Layer 2 of a small transformer language model trained on English Wikipedia (10 layers, counted from 0, width 96). Numbers have three digits each and are written without spaces.
In attention head 1, each number of a token's query is one row of weights dot the token's vector x. The head spreads its attention over the tokens so far by the softmax of query dot key.

Query weights of the head. A number n stands for (n - 500) times 0.0019.
q0: 524525615577681600319384484512520443281541430487386545505684379501293591467555411551412512504490485389562529478509725440449459600491388434458524655508540504434483437576629604415535421598554548452540462569453614432631463428372515209510552318310536547360434533509485496379477451461509691459
q1: 600353388444581524649420423540475449399633471420493442625454356576501558471544572524532650435519600558331518513535510647410380524491411450565533669321447463594578392635503681326560428716655558578527588289338599393330467432437537498415493365426506583407479480395390685426661409453175393484
q2: 490643575413438430322515620499644489445577636574583508433562550411252548512284584693407535437627318472662544585494600438467520575589489539306424253656556435439464537424510397408377421427543642278287644662479360611544492482545397601666282675366598430749389520406541397530462593523482655509
q3: 571415549276497505612489653565499337467516529608673524604430372479445615547535637723577508488593339479469610680445380619506302433433723286673485655314654501502424380598542550407407577597621505551424659399404341361271389287539675545449333436601459536407736496495465564435534340386478629409
q4: 415525380519411649532377552426498459456361591505581342622580482555476359409649526528687343552654488517683489366693423696605571503461725322615470567294491511495333601549522465592640554605410414441645604491364406508450448516610474545554513358704418498275604492607527383273610429482598435421
q5: 496311246625295491523396406440486502432421584308430566452546570462593546607496485305524532477600504626467524306570546547510425508549722502678454585547498392432467536391384363641685390564472344590637316649538421723336529481551415562655715885555417349584564676533499606457461386443535504450
q6: 375538513049454543520581677421355510603538506499535487508651732386337643480515623511602459289509484401466425575380531415629306599553433582576479635442632425204734278560357482615482473331385596606512605467595603559410455583490749645424575640527452810568523390625566416645602767645457363571
q7: 259748308505578799519583484467460534462387369415593503652600307407531455396468524394644337640673583399445293403507515669464599352429556662558409431541422583540665563522493680626564473498526493502647607442409410549376375566351804467582542645578410600398527653496528587560516262644711305508
q8: 514542681503620617570663529400507483508373538541585523321508374356453651399512460558505431493535482597477460714413534305382349551612471425295391305479493561297688480362538662398483508441483618457313438595308450245448581291540366548366255412435610332545150591503565456327402471500480431546
q9: 498448567436561560397425608628508390662549412289536502630581553582108405459420412486381558612374494572631441352508640400407577318521586512422605658665416568447400387411462478488456676350523499413601497504582527458575613536508438723541626428518661722462474552879510403415720685536497411472
q10: 377598531575516413670344450742400519620494525427490492640429570700465598452280658623518544462404419461402604513367470513596529655508128641633618579578474424565403419536591603851369460524568487592550565409478560510537321643538538552643504447468544549406688446339631513513444759540637390367
q11: 586443512515555416678563620318784366548366642539509467499606653399530285596653421543596662599599383392369552449697527517362340544248472374404653438583689560613593766386414809548751753674798359388582541483406547502265578459479334422551254479369451491501655475476775595507360298646406539514
q12: 459428756291795495595350429483401395505570484505468450543369533296395466766355531568509443269453386385550660429346548484320508428418474386393419616513542455397574454562532596534399589618669612299344628308495344622434548458518647350626390587548286465441512432486488370628563429411468547515
q13: 422557503495394533501405391413401605382427601403665343411364488391713384325333445480452531537574409595542260374518388473489593423697625630602702344443709775432414557434355416563613691422595596462579534500385435542468436587289411547431599697150395303520484473579476390511512295478645333220
q14: 505706646529694677509662565587621508524655469602482440405405650429603438504435439587408558570610525545539271669496483356346425473580495582461628616545534536518552606455389443556509604376474663391507554524593568417642493495485583256429361556396400457667600477451836507034464592514459595343
q15: 625445480513278673381408416585666557618469584673558440321626415328524327400655642407559572608223490545636764565672473493522507518542576477555423485440489442379493368348602419794600748528468615469572419689592455403555684274461417596484699613495330385438429731252449611624418633697507592292
q16: 389470374618393344645411563367613581538208682451577394666464644621681463646454394241635626456484530532509490372503483524603554465469555482555497442569492613494458581690616576759764486536513597479566314370528548703485562654528670525325816692661393458409652389697606299698516302532649341442
q17: 568535622356558443504610439560577355573655442587578422420482439486425774441401424549450547576650442330447567684335680462386470683462244523300492625588494336526590260448615633453473457587588514713484538522573347593536506389617457339550396374488595510555421443651544434354455558426501616561
q18: 348335384565521419469469682584377675354476408518420416600265580606642352470596548337699399490405583620598455604709367275749433376589667672652375408277594512338578529408684486687576584393505582388528695481580585642340549462618619675418453576462418520427333659302381469708365491319463395370
q19: 512547588627447586300411526417509350577690468555584283452331631657375531458393354602400516514487270342588680548449477306501393637433366525407468564444628472590324449338463560535373361509536465449458402574477820619558374595748545502507438511544654633483397398547445485534664643528467493575
q20: 424551483483494238506560503508624387615651475682452458538479400472575385491718477447441510716599535568503489518437432521344520450506529476493312470635713493596388518394176482531474533348661562543523496355420431415503316392466559447501607431721590407527713483543629655456436461562736549396
q21: 513599462464445606556373629524477494480593527410608572448482257619649597538504381520562641462479510540583634411602450489393604659581486411540491568552436398366575378455615393411453529529366434670371482356711409448441276419327587484492426439423442662484437519470405438653499601548467543601
q22: 659502495455482461455537487626432324440633425533311400516610600521376504344357595694521412555571686486459540352409551550366582568315602182388382956511586631554529451579489643541444490426557512549521429415564598606472348421645488468469585482525526712598534550384781577472590465451538364517
q23: 392439492547368560283551497288432465381620395596360601525672458478550386529619610464410514559407601554416566566461458508442609561397784418439517550589356385221387556508402318532484609534578588489481723199522510553515336801466499422534638349602586555540465386546519556594626523635372534646
q24: 554489682642662509494461499409610316396623643601580546591481397365593533456376448455240385503520338450580412394308579577327294279429391676559476637411541608561514287695470589365439580486421463593575403527673503443573474516463609378475687514541509539441558449722279583617489530378541610540
q25: 512558447358411458444461574537470413637431543350322483628488569594687267478426554528517391447566257303446516672515507459412580505496401390558351575434547331867563539370533372356504415307378628577512608514574443615503476458589553393327493371468404548602572555461349580515703410519308376627
q26: 469523400556419542553574448472272376458361575417330566494425316463181498614664546303521388463620562581504625478471638439494361471248680434478468330499458416307444689518559406447496619453545642329512582601458307550282616453424595439350512431388386351677273598446591329498572385177468416659
q27: 306472418663384747459469327560627681320517548364370630756612390486490613662376357367427455515417454687393402541477379407545688373714682432374537489679506236532533537451521562372432472484478530695601556422525254416556609305558282494611545511627487562538585558396436363603441500518289536277
q28: 282611423525238427448531633622608520488418431574706567341570475634642420572495395467356564436421438445635646282386606571595546396741510418322367394623568592533477488400391392488501738501432300495428444386385457319651356293324504396527554520592536385593374372497421562551735367642506415268
q29: 482469503555474393534455517404457480318384521500593365515561484617378471444485679549340517351491656495314615621378446386392517489604463632351490546496661606489543634318492657415371621426522513618543561382531530438475588475484339696715421330506477457650472576422590393492330646414354527536
q30: 246415446627318407550357581367427471489457420475512417707561599506558358330521325435408520457385636563576274407506427426507686404632448635569594337529487595298411651581549705565498417542579794476632510689401369543555659462423143646542635446701408373561516506626505413524675574528581522391
q31: 586711630335476229503493567471592647696499320573472426371558378544427706377621521738484618561755526695600579769448586495433513652531401578420651498465492540574566418448420596654457530504477392577507413332523296608616556334614295532431437729516610393293445436506558616294574350541523330601

Each question shows a short text with each token's key, already scaled and adjusted for position as the last token sees it. A number n stands for (n - 500) times 0.0025.

Then comes the last token's vector x. A number n stands for (n - 500) times 0.0046.

0 " 7": 339694279736412350674381633516371364513892229600511595371469627591573615547611341567328458359344
1 " |": 394596442689427454630456598612509281615856316651417568538497559551546513486555258463414728544432
2 " Aud": 397705516701246302597291641606451386503884292606630548316579664589491605522581246598221657334409
3 "io": 530432519594295369505343566572535374544744247611434587376506542498552551600504312480440583388393
4 " Two": 425526624633288376774340683604528403553866278598504692349661521636558607573479283543309588393406
x: 346560486431308500596324489495594548473413640658544452532432468442483474374483716604137472452579485410479499745502519454369652346537357493575340748471483518415525499610548650474200422473650645388596493413645421267573698481545504398442514468508348461637604709651627463326510626596476380487
Which token does the last token look at most, and with what share of its attention? 1 " |", with about 40%

0 ",": 516560470622393455554436624620546266582796342672514385483407596532451554496539376385387816612417
1 " Montreal": 543669394631345283671378554606506373548886374625549416349479710684485576559486175499285616384413
2 ",": 457645499682368431619407643622483296532836329701476539447510589533477547521562373356299753532394
3 " Canada": 449621519664399274669423626572485373508906344604494664297567588694521577519529190428280622365429
4 " |": 649412433660376413663448630610472293602877313671545569487649526562564521510577263471406713492412
x: 489433714530176422531348559545511517409523447577578674418465514523599479416514566537331473342438510332501569757338529442554454407706237482562405749476499628562657495405542498375307576366616653509472596179513499444443514480540664553554616394528443513493517579560786677381387477498393430525
Which token does the last token look at most? 3 " Canada"

0 "ason": 464606366671493323596441559496460408549792329547506544380349639479526585536573299556389550400372
1 "ic": 450564479557448411566454649583546452490742237587453628397464610568498487587592308435472592436459
2 " |": 502546436660407451631469594619520280636837343666389604534541545549537507507540275455426749571425
3 " In": 379641621565318341699315675629556333524819265544495652372609520643482565601512263486381632403422
4 " Full": 445503621621304270698391634628511433565842337574428690348616484591539543504530232547217622355393
x: 311577623586340598498403454510643569513455701490629273470476450596447432443476485562308449490575521338503405767276534453586636377534333427576369746472401606541627535492511594518308601393538690377533553370667406414544806481588426359437512529484357477482501533636696454495502760631510419489
Which token does the last token look at most? 4 " Full"

0 " vac": 627616319677354143494342756663497394576867248546645419281421777569513545452514264625240460279408
1 "ant": 435561444634405422593447540524509386589789204485448580315480592427533611482536268384421522365414
2 " W": 432645620706275231664372705598458340531847239559614592259524595610464602490569249509280563419406
3 "BC": 427553586699313261645431613565512436488830269624419645344607557552550529579474280492323523324420
4 " F": 416458733623222320669291705692508381542873200571337696453724577591484612494551237508293591385435
x: 461481527505289660544339549429515693459449661583608352481463594582499464235363617601371599342476592380363545768361582558343607423631383406318390663476455497579517584673490569532345465403550580418574579428807582421455556434485582534569617482484375312634525491475727480309432759457618530442
Which token does the last token look at most? 4 " F"

0 "59": 396602394696462385653390522581487358626815295612659553397412600502529519575459261588250505418434
1 " |": 404596451671428463622469596616521285631840337661432562546505562547537502489539264457418753566438
2 " Jun": 398653474690340297627295615610536356478815276511571586268538623604445569562569205539281589359376
3 " 23": 638447555691397442665358597607478332493849255639446612314586489610598533570545336499260610454411
4 ",": 497487543656369432655408617644515295519821265662460688393632524526512543531584365359274708552397
x: 426412639631302472479281484520617518475437567529616543408471405339440460501521524749486546302427482489335605696387557476389537411722476519447407760450405654438629554405531429473293527526612704508509642355497628427558492519718684477483562415562293483594557596514668645388412779414456338488
Which two tokens does the last token look at most, in order? 1 " |", 4 ","

0 " 2013": 455642315649468310616376608554414418539879322622568395418390640678574590446574248527267600418364
1 " tournament": 450684271710440257705419667584504494514862250564501481349386607585600516464610369603277582295412
2 ".": 531537515629440440634413600728518245557762354671423603417602597536534620488548356510406755522366
3 " He": 397607586692421248635344747650613436478827300556464592298536583586503593433584291487358696386399
4 " also": 515515601588368271674367689490592432410869237541406699344580513627511482479609334432269603411453
x: 378454488513335457482303410614511365488420523600544365517445373383464544441609534582498555394489479362374626610470727442484613274705326578561397736638472649623574295496378523487283423411522581415452580468558403460488563563599550498519543345531222395421432560562609494399304619421482340463
Which two tokens does the last token look at most, in order? 2 ".", 3 " He"

0 "ter": 506636425627477382525413559514510526562775377533454521416413527537516552425574307470419631460404
1 "weight": 434613398772461340662481657585501463548851254584512545369395598523585515453586311593288634335374
2 " title": 398634434793406357828429692580480470555869211523486545258474614551580580424691343573294591338369
3 " |": 601468435688411407678442623616506288592894291639430646482619532563556521481599248506382699518403
4 "\n": 541458512594417401634436620667543270561801297612494599460589539608593589528606298414320811498506
x: 513449707493161445335243446517485430348535486527667483406456477405606550444467545514375425349355458368494461773355579464383563369658318497475352672458451597528638632438599514465303502532518664442443541314499686447520702571639587605464389520492355442385575580506677601511477579378542347488
Which token does the last token look at most? 4 "\n"

0 " In": 573594405613343341670333703619520316536805239514537335347555604671461597586496251528412575408399
1 " S": 541713578679325285672327672643469358472840235551632523222603577641452586467630278549347566434396
2 "ession": 489595447618361344593408561491475461548800297609425612331558606596607540498556330561331609394349
3 " |": 606467423654405437634467604615526292630845321650427613500603531535555503485547259453434719548422
4 "\n": 544466506600410409631436621665541275571797307628494593477593535608585573528595305404333819506507
x: 514452696487150452345241461506488445347538493526675492413454477396616537449456553503369428349349460375511476772353597458381555377646314515478357691470453591521652642424589506459295514534527679442448528300504677456514694574638586596467393515491366460383587591506680598519470551392536367487
Which token does the last token look at most? 4 "\n"

0 "ox": 528614431678374405587389641513491471547826314581487454459398631543507541590534235510351604413429
1 ".": 487588469644438459610393590747546282577779356647441576418588616536506591479539340488383769555397
2 " His": 434631530570391386591300729673593391519809347657520509358525642581492594455510249383413746474421
3 " first": 376610595691355362702327743556532399535881251636439607328520566580502501464569330444188660355483
4 " fight": 507537593704311305700394763617475403549853251473415717181647614546600605513581275601231574311429
x: 415465499585336562369331410435502428593475639570522495454396386408424393431427507726371437369468455545335566788414434460511594388616333491589334727446549566417432383565641461437375495375413688355597468484673413356556741351530482548429661502414398416411501662481740443313455640467422278411
Which token does the last token look at most? 1 "."

0 " 17": 376632317634430359596376559553481456490913278621501479327532644659551526534546328512276578465383
1 " |": 402593440670439466635463578614512290617856324669408561536514562572553511495559261459393752563421
2 " Run": 459677470685366397730386626634473454544848311552541565283534637596554594536578226540283637361416
3 "-": 485428540597368361607387619701500389555853383572441618444683587524574471562507365389338570413475
4 "D": 561407676591230275689312602613502387524832238541317647477660540477474586520582268489336542343417
x: 569482812495392546503291339374499712481376485549587512482539419463522462261278610420356491410478549466419501745474556626469572358510223473430377669494537556520523500463397750520298455443474539491451744402765581421343535500608544358541529602418477421768599534502714484467484710555504434544
Which token does the last token look at most, and with what share of its attention? 4 "D", with about 50%

0 " Montreal": 526601317605387271659376570573470397548860351618506350408432753690504550567486192505296558381367
1 " Cas": 540678471618304260663318640583396423487829325661568442305587743617508593516575222544256576361315
2 "ino": 522515453613273358577317597516518438463793172616446616400519617524549520598514299489380591399368
3 ",": 490605494660359438620429633619526277565821306705478624443558550530487555511542368361325785584387
4 " Montreal": 453522601604257220665360553610505376549890362624457693335575619612517561572489174503275611388402
x: 379532608588355406626347505595567501483536524687579276480380467526414404378410556489329521477530558422540465701527516449375546397660172474470302783521496568398525469476577551528281474472548617425569565312699422358587633510547446458495598642390258235687479606597648591507452471480401322634
Which two tokens does the last token look at most, in order? 3 ",", 4 " Montreal"

0 "father": 542538360674498382669481643493502548521869393571655493364484653433511647527607313465411596295340
1 ")": 447606381622419506617508676591478375617776361609518509511456562623510557447615331436374720490432
2 "\n": 502561485609460477607488636636573274560782311623461561487533552630547594531620318415357851529503
3 "-": 494511470593441462662465611598579359476822310561488634382734575564539561515592298432329722467460
4 " Al": 465481667565287339703316668620521327522844265531316697421658513597495574572580230526381564343390
x: 377476721483329459486161487404543704531525617578428435518444473427466589373490536618335432464507503414422514718423592574472468343603267452309334602490451621677477520477490632545391427482567610486630457309635429483550603594427615444490622644577288340651516563515674510480504787419540483534
Which two tokens does the last token look at most, in order? 2 "\n", 3 "-"

0 " City": 424573285727423322685445565545478469444886309634531424363449681625606570549506283458357534374381
1 ",": 457632472657382449580464622600536256567801335698506425464456599520480559500532379381348801593382
2 " New": 402705582651357305669345668677483373518889290679579557357590659675487547564504257383261604380442
3 " York": 477599579691319297634421606611492396574828304635446562357550631604570611632499223428316584395384
4 ",": 532518549646363437599428635626516288554830326685457665463619554505486542512556369345305760551401
x: 413405693593249516498299507484652530473438491580634562405475419373475465470467499652506522281452444469370619698319593418368558408688387519477446767485418620425684594393526392466227533548631645476525592304526609443550444505700671525463621414501303543562519581549639675452416682473436371440
Which token does the last token look at most? 3 " York"

0 " |": 389617474656438454616459594624526280612844336656548498551449579550534514489548264460426744550436
1 " Lost": 463662375664450415691435652572512440557860321597572495380489644594467583495654272469287666380458
2 " W": 399645635702322270664378707604478358515824292557621593304513587619435602492590279501253620405437
3 "BA": 392523584715361298676352606587542457550813271671376661406621545520473531529507290459312560273454
4 " Gold": 470515626606260230758359682593475480590912255563412747372614543521544641571560242538279577354357
x: 459604699495303563548299447449509554576435717594543408515583367622398553449471588646161531320526594284383470759477573493501515462514416486597344663549420722504623483436527630511353451429482675404417486498660425476568588423498455447378522643465398472686429640540611577386455695567578197356
Which token does the last token look at most? 4 " Gold"

0 " Do": 581623358664405294725332615637489454531891256503562407296529677609547670543579292575307546376445
1 " This": 500688401659406361697366709678521451534822204503577432335499636644540595394577221460296691442434
2 " |": 496537436688407454635449598608512308626865322635370616549566535542535490465561253447418730541436
3 "\n": 517521496620417425637434618668532282577801308626461598485566547616576571516594304400335821511514
4 "|": 610444445638385373700425634623529345495799325634444585449618569543595498459571241438358718422497
x: 454449644565131427479290449471462484376759464475655619550487521344515490448535542446301435242460414387414571740388522464496510387623295454397320676457510608515598397292504563506303566510623635540390553298661524536447659481531636489524438474511388480406503553540715566341592494450574347492
Which token does the last token look at most? 3 "\n"

0 " Co": 534563346624354301653336607579520442542842228568496509294537610672548587520538236472325499337358
1 "o": 505541460538394449574403522469506343522701272615399672385514589517596551571447299501506542417490
2 "ley": 560513374666404401586458538467479504585784271664416602378535477485525548594488243399374589381328
3 " |": 609467421663403450635472601617515293627857322666446607490608535551551507505554254464415735559425
4 " Me": 398505722621271259654308678591527376508820264554424687334684551607470599500559270569304624465408
x: 429475567599416506567404531394553633687438700569585359550422455436500523414485520516299422423583647461429601942386669558674636446584299428547382795525516519461494523630482497479246458446621616337592523365621594289667647528587585467519496496421240341500571584512693463442516630505553494400
Which token does the last token look at most, and with what share of its attention? 3 " |", with about 40%

0 "\n": 444570467586480468554476618624568259539783307627495459484480547606544571535600305431373854546512
1 "M": 473651605688334320642340649677510392462781272619676502341577558587438532412588275474317657376455
2 "ish": 488550496624392386578398647519552488532815184490438606323499576479545613601573339445398607402474
3 "ra": 513373597649378488537374590497460343503801245513514630394600527500443518579559269439391622390513
4 " was": 491505576609364424646347736508603389424873255618455631375595564621518557607610393426344689475423
x: 461479434612365460460217668353514371441458391481534563477537431435496497260437713579505578328424482475474541729426626364482526392662494533527390743611477589527630517471402467459214486411530677510572394463612514391412552534656655621469490346530327390467441623618727476325337608386457333592
Which token does the last token look at most, and with what share of its attention? 0 "\n", with about 70%

0 "D": 514667465685354250662363581546471413550829252522647498399515674505475564523540232523350459375450
1 " |": 401597454670422449617462595622522279622846334653431573544493562539540507497543265458423740565438
2 " 10": 528522459689379355602361635578481344520866246659410687314566584572533577513540341490270598462410
3 " |": 607469431667404437629453594616516284621856314648437621489601535540558514494555253465421716549423
4 " Oct": 501403692603314278618265587660472363496829349581376670437540605536472578511600229517303644393417
x: 416530530617307440586405374408499669588489628552668434608580406645369538341355529609257589404532671499499405802407525511411374512530309402310375663613402674495498505506513401563361590495498534415460642269629521466513520585596513533575604589569374387425434526462738515631428736416561275600
Which token does the last token look at most? 4 " Oct"

0 " Wild": 692649278754296289677368685650502425530917269611472247331528680656396531596530241545217549333374
1 " |": 415599450677425451628462588626532286618865336658435560536504573538540497488536247441419746550448
2 "\n": 484579497628429432632438616668543274567797309638474559472524561615567565523585303402329827503521
3 "|": 491521444671387354705439642618549332473815326653395603438577598537580497458553223436370710418517
4 " October": 529488562657361315566392615628473336510847321562439706342530544542499552565519250496308729446425
x: 397565444644328469502344443501587651529384535571630521549521412473354436361307505692243434335473483404543432920430501294363426333629358525446235662488497563522579469540498432498440514536551658424396542315637394568547519648607651623527524533504456538396550639532760568510503601490499327664
Which token does the last token look at most, and with what share of its attention? 2 "\n", with about 50%

0 " from": 491593405594450424556505637494552266538736304691513394490477538581471562523566368427434804578431
1 " K": 584676480727297253701367647647460356483842223567610467204605604628443613531585226555285553413418
2 "her": 484460513552426409530432601540472550460825321643392587389552529527573641517582316324385731391395
3 "i": 600363547622406437621427557553478384508751219599468590390585520528598546567538313509411584400543
4 " constituency": 535504641726420309686469589489538501501896209614449675265667577540556501517610418523227599303468
x: 560517455571427465401445490552396534634380558573537459388391383386404411290457643632411428439446541525380512624394666497496579437639306653617455823403712540511653366469546551594315457400513712575484552593560534511424773550657464454505615505448169369496615594556608566399597621492396368630
Which token does the last token look at most? 0 " from"

0 "|": 455573466609387395674449634620520299565842338701582508505436626556553506558538297420424725510454
1 " 23": 398590410699360452664362607597476305492875235645393568321468523611591560571562353509290631483380
2 " |": 505546443693398436643455604602497279596868295662370605515564531565550520510570269466414729554396
3 " Win": 390565578695298270731326671612441361552907323508480678300596595551477661536573229496265552352357
4 " |": 623407454636396412642448615612505282594873283653555589462662508553569520503574253464408709526391
x: 503416702559182397470331514534486527419516420567544627419445499518585480444496585534347489375416527325495585745351525420554466389737277476539392738460499681552659524427541522372301606393628676535469564243483513384439485503547666554566576372542428521470538581482807661343401528499418455511
Which two tokens does the last token look at most, in order? 2 " |", 3 " Win"

0 " after": 525556332626422352611440669582549299590752264589551318447411648565519646467574409526347716421378
1 " the": 506610486582378462586435633592473248552779324712507438438461564616505552521500392385407862559451
2 " Cab": 419679539673226283649344698601452433538892265615583506255638705602577690559555258606272605331427
3 "inet": 543438625616379421566343685511533479518871292604474565387609632553594599553537304458394556385467
4 " res": 450488753549297281623327760630559378480934175574351678307702521636493514539609291571191582288429
x: 457626497471376538478348414459440661447309512385557321547430427635468458257547560706511458348446591445384572744219633402462535358681403497408441637554468515531464663329444507579272440338502665458606466550638397433466734390537529430520578581552111423292505576487589524583442725516525408633
Which token does the last token look at most? 1 " the"

0 " |": 389617474656438454616459594624526280612844336656548498551449579550534514489548264460426744550436
1 " Rod": 502640467604222321701363649574418321563833265561606454310493695584592624613596246583318561309332
2 "ney": 533517491667341421629505612430480430480769258594459581374459565468573598612548233446428605358369
3 "-": 490436550607364366604411638662481376562840387595450626471688582531571508551507379420352575419465
4 "O": 572426670631350281603279611597503330486754293597307616515660428617475523514507245467390574366373
x: 530349470685461398472222456440427709501578664664555452536462489349565441253295590575437472490473507469510500808490462489548492398540251410382423778438496497587430472506486647422198405483599567522610668312672542323520476531472587578523387638511414502652568487555735631645390562517539536617
Which token does the last token look at most? 1 " Rod"

0 " 10": 382685296706394280602347600544444387494893199611499533382502646600546620508564332516310473433386
1 " |": 403596445684423452624460591613510282626846322660425561542503557553546515491549259466419735560424
2 " Jun": 411654469695344287625295618601524355470813266511557591262533609613454580566573206544283579357368
3 " 16": 620417562677401425677383590602454378480906304660481659278653555614582545531561355519229596429413
4 ",": 497489546652370429651406619641522297515817267659459693394631528527505538527578367371269711549395
x: 424414629622290463476278480519624534480428542533629539408455402333443444496533496753493544296432468500327608689393556474392546406710455517450383757448402647439629558405527429481287533527608706511508621350492635416548481513721686480480568417550301486582546597520662624388416777419467335491
Which two tokens does the last token look at most, in order? 1 " |", 4 ","

0 "\n": 444570467586480468554476618624568259539783307627495459484480547606544571535600305431373854546512
1 "-": 475643355693451435660448604615551325462826313527489531445651570569532504517557280456326691487461
2 " Al": 357680553639303358706326665626511324531844259530601574321609570626478579573563227527380553343392
3 "ma": 509388558670466441573399603557563373530718197557383609415453510481474499543568307456438663356508
4 " mater": 569481649633425317471393632567616471517791337646366534466544616474480469437602349463328684368482
x: 373615613625363601467348363475517458623481520496544304462553432520389587168452738471477554448483441536545543495482626537461373370434131580383517731488560628551533494371496347550277461353557580588576508333444463594450527609549433690518559451646409584324447461532746485507617545520544151565
Which token does the last token look at most? 0 "\n"

0 " Gabri": 479575301663365285632356673590415406525787227530616474361500762615565667525613180546336511327281
1 "el": 415535491619444417568426627470433437547763250540401657392473570491591602522537294430513533348395
2 " G": 404629632669285255708374661617456429527854211611550613287622630562498616478573249536360545351379
3 "oll": 538409530597343359525417600438471441578786248583411638392521546523527529634550256550355535330466
4 "az": 638331593630347341467388613471492401497736201596475505446592534464545544585570304506394522382444
x: 533433614548565372367449360489478516428548657607468471412392339479316557405436493686361590302521375480495562729432658503490321538516185531344339747510530437550361415474510520330317461406503674399466528292720515365622499389514566717474472581483380489554504623446681525496430699394397498571
Which token does the last token look at most, and with what share of its attention? 2 " G", with about 60%

0 "ra": 486653398743415481561388647482436340480855219476468575342442630520430543543611269513410596424472
1 " in": 502660432611428351542469683579534216614783277588503437407492547539459592556519346470428763556447
2 " his": 439604508596390395585425682594521321542842335681507534340529598543525625485499287388386762465398
3 " election": 509597516765465374714503556541517369514874184521437614190585608572593494490642357593231617312428
4 " aff": 493504687617323264582337753742488432491906271452306637401688628586580558491594228502243599360446
x: 540526484596378677465305561456274570629398611404623391503431570570599456406407500689480399449450421399351499731259568533412544284796494505318401697454551523559455611461539402528278413493586572414520644483650283379507507439468447526485691513459341418446436542482591378520401685553486373501
Which token does the last token look at most? 1 " in"

0 " vac": 627616319677354143494342756663497394576867248546645419281421777569513545452514264625240460279408
1 "ant": 435561444634405422593447540524509386589789204485448580315480592427533611482536268384421522365414
2 " I": 426621568699318263673301699608453330442837246543624644223593526624475607488551273517387509393402
3 "B": 417457653642251263649420629530479393521793187576414697389694561483483537498503284494334488353436
4 "F": 532351656613260288609334624597489414545879239569400647435727543516493557461485224495330516388432
x: 561486525423486592479254422416463628477410588517651487395409654459572336264332583689522558390488533354450586851345535535384510401590317525449409792478482513543465433651419583316408583425505560510475678406844503294515621424525476579537558453426390471778511441417619521432387674462611475536
Which token does the last token look at most? 4 "F"

0 "ents": 373641340638468411645430624480453462407875281548567586399380571473487526529691299445408565420413
1 " the": 501604490581378440582429635607463252554788323708521449436454567611503541523509396379404852566464
2 " K": 441666588685255228704355640652459364492838213576632578221656585597457613524589216528290541415408
3 "her": 583413552539389392534406606545461545463826307633420552403554521516572645517580301329387711388376
4 "i": 553351578598385414616420558572463372524759209605566489380606503532617572563557295486397596412550
x: 599438798439475367511416511520574408338470616417538463536506414512442516375350485627248523397493443465407609732322685435483521520536130565474392825514519577535392534498570509458418500369525728445523621249639493297495661464619602371475393451496436289702420618362639497438452592409362484482
Which token does the last token look at most? 2 " K"

0 "\n": 444570467586480468554476618624568259539783307627495459484480547606544571535600305431373854546512
1 "==": 520622365595394281602422691647606246422933270645491468281621657652500522594498187423507580482506
2 "C": 347627641622275346687338619666532323444819225616576560379577529658421511461583242463306640335488
3 "r": 497373672573287508560439646460424414527796321593486607472563582476535610477601333428447602371517
4 "iminal": 533435670693430396584449590588539390513879257539438627406591536446544530487624358511306667306475
x: 390431488529418499408246496465416513445361463551456376387482452508375496398397594566333545393496472400282544723261537385437490368660298527520467682439690560500599332492506480538217503502615678455447544518669390405474634486714518373452457516583439549492538557486719414524688687680399229488
Which two tokens does the last token look at most, in order? 2 "C", 0 "\n"

0 " K": 610636335743313231660365671625451383491860175574489367235547658641451626512598203552301514395396
1 "id": 453587438559399373505460614513506448516710154516480700417472522484513507493614322446312586429500
2 " Fl": 403698573710295257630339663627486470518918306574628577322616697560475613534515179582256586363462
3 "ash": 561442607680420356577413687520455474521811227506437644366542524463555654515605253505408566391448
4 " |": 615402432637389419646465627610510287630853285667548576457666504535556515504551251470429693546412
x: 492442717525188401484304545553490533389512408567538648454462546512583445453525583533368496371392504333535616779361542442580447399743305521548409746444498663550664506410566527348390608358602720495459589241522506420451502503562658568574570387523446561437540594478786594347409513497421443495
Which token does the last token look at most? 2 " Fl"

0 "ateur": 440577375649431335615437690472499442558839214546550470441308643550547531473557286530377572355383
1 " championship": 437618320713403278696408677543438454579849234648523450324407658558571552485579303539299558275340
2 " t": 383611523718308255671348766570417409535838278592571589319535624567566521462660371643267525344427
3 "ourn": 543447557651388316601350563512515502589821363676394561378480557519550491573594298538394524347431
4 "am": 653297549645448345563418529480433426552746252600533496435565533369589538535582283443461527429433
x: 429449727450572369407368448578541575525528623540416455440493358495403586363348442532335538313478320465410524720328723443440331513393251515381382712457519571538531317384524543406250467430453760408381618295596468407470524482623554499435481498458501487616492780329647594437450714514428573527
Which two tokens does the last token look at most, in order? 2 " t", 3 "ourn"

0 "-": 512577468607397404550439607648566288592805360645485492411532608563511499570492357397432722584461
1 " Profess": 525634528665389333654297625651587366470868240573632419184521688680490643505592261503262614304417
2 "ion": 510502498576467476496432533573555413536742276594394609343477549574615512482530324368388676412405
3 ":": 604483489613424457704411578574514309563821297655466639422604594518576491594652364447424623565341
4 " Polit": 471557733682264265644319668634503383560907228582300705422681611589538563573611265594239609318387
x: 506433601646440571542441413501399596570316650494528348416492356428447470502303569530277539442495490394562568758284620657570616382734348556457358676404662482514526546487515495500161489473539594408520416309715419399501541436438475478483696611460231366666540536579679508560518725471402285443
Which token does the last token look at most, and with what share of its attention? 0 "-", with about 40%

0 " |": 389617474656438454616459594624526280612844336656548498551449579550534514489548264460426744550436
1 " Sup": 506654534706306394698301656661449357514860305586655407246591629663548625511651245538227585368367
2 "erson": 435538530712294421580414624494456487529892270630441606377521630476583626546555289446381612345380
3 "ic": 541391568540401416549477644615543452504736239576433602420500610541553556560618346368456617417459
4 " |": 617409445633409441634462604614521280609873312651558583465646528544569514496563243456416726524429
x: 501423748563184409471313541531501523414523423557553653440471533511582490455489560563322492381408505323517591762326530447559427387756253494552388723472498673542656505449556513375305598386626652536471567241516528430435513519571652543572588405539451532443526583499796652330438495488421434516
Which token does the last token look at most? 4 " |"

0 " |": 389617474656438454616459594624526280612844336656548498551449579550534514489548264460426744550436
1 " St": 580628583616284318622379644651483477513913345594604473255573821550491699451603290432331664428494
2 "ra": 518484573648366501522387591485444338502797271530501670360559585484448558559569277428415643373492
3 "ight": 543440533653465371533452659516566488563799309569478635446571592578559587458544270434397656428474
4 " From": 549559556555319367642324670530609444491706243622389679400598531626489568518596316483365699466383
x: 360431588536157530535526467386601531423516687444451464609533439369550543429320515739318528272631527336528553901608627480456519385505436478541368615390507687477527499544412535551272409379466671573480579369523569464517483584482449472369548520374443459375579488578545384377467723437578317565
Which token does the last token look at most, and with what share of its attention? 1 " St", with about 40%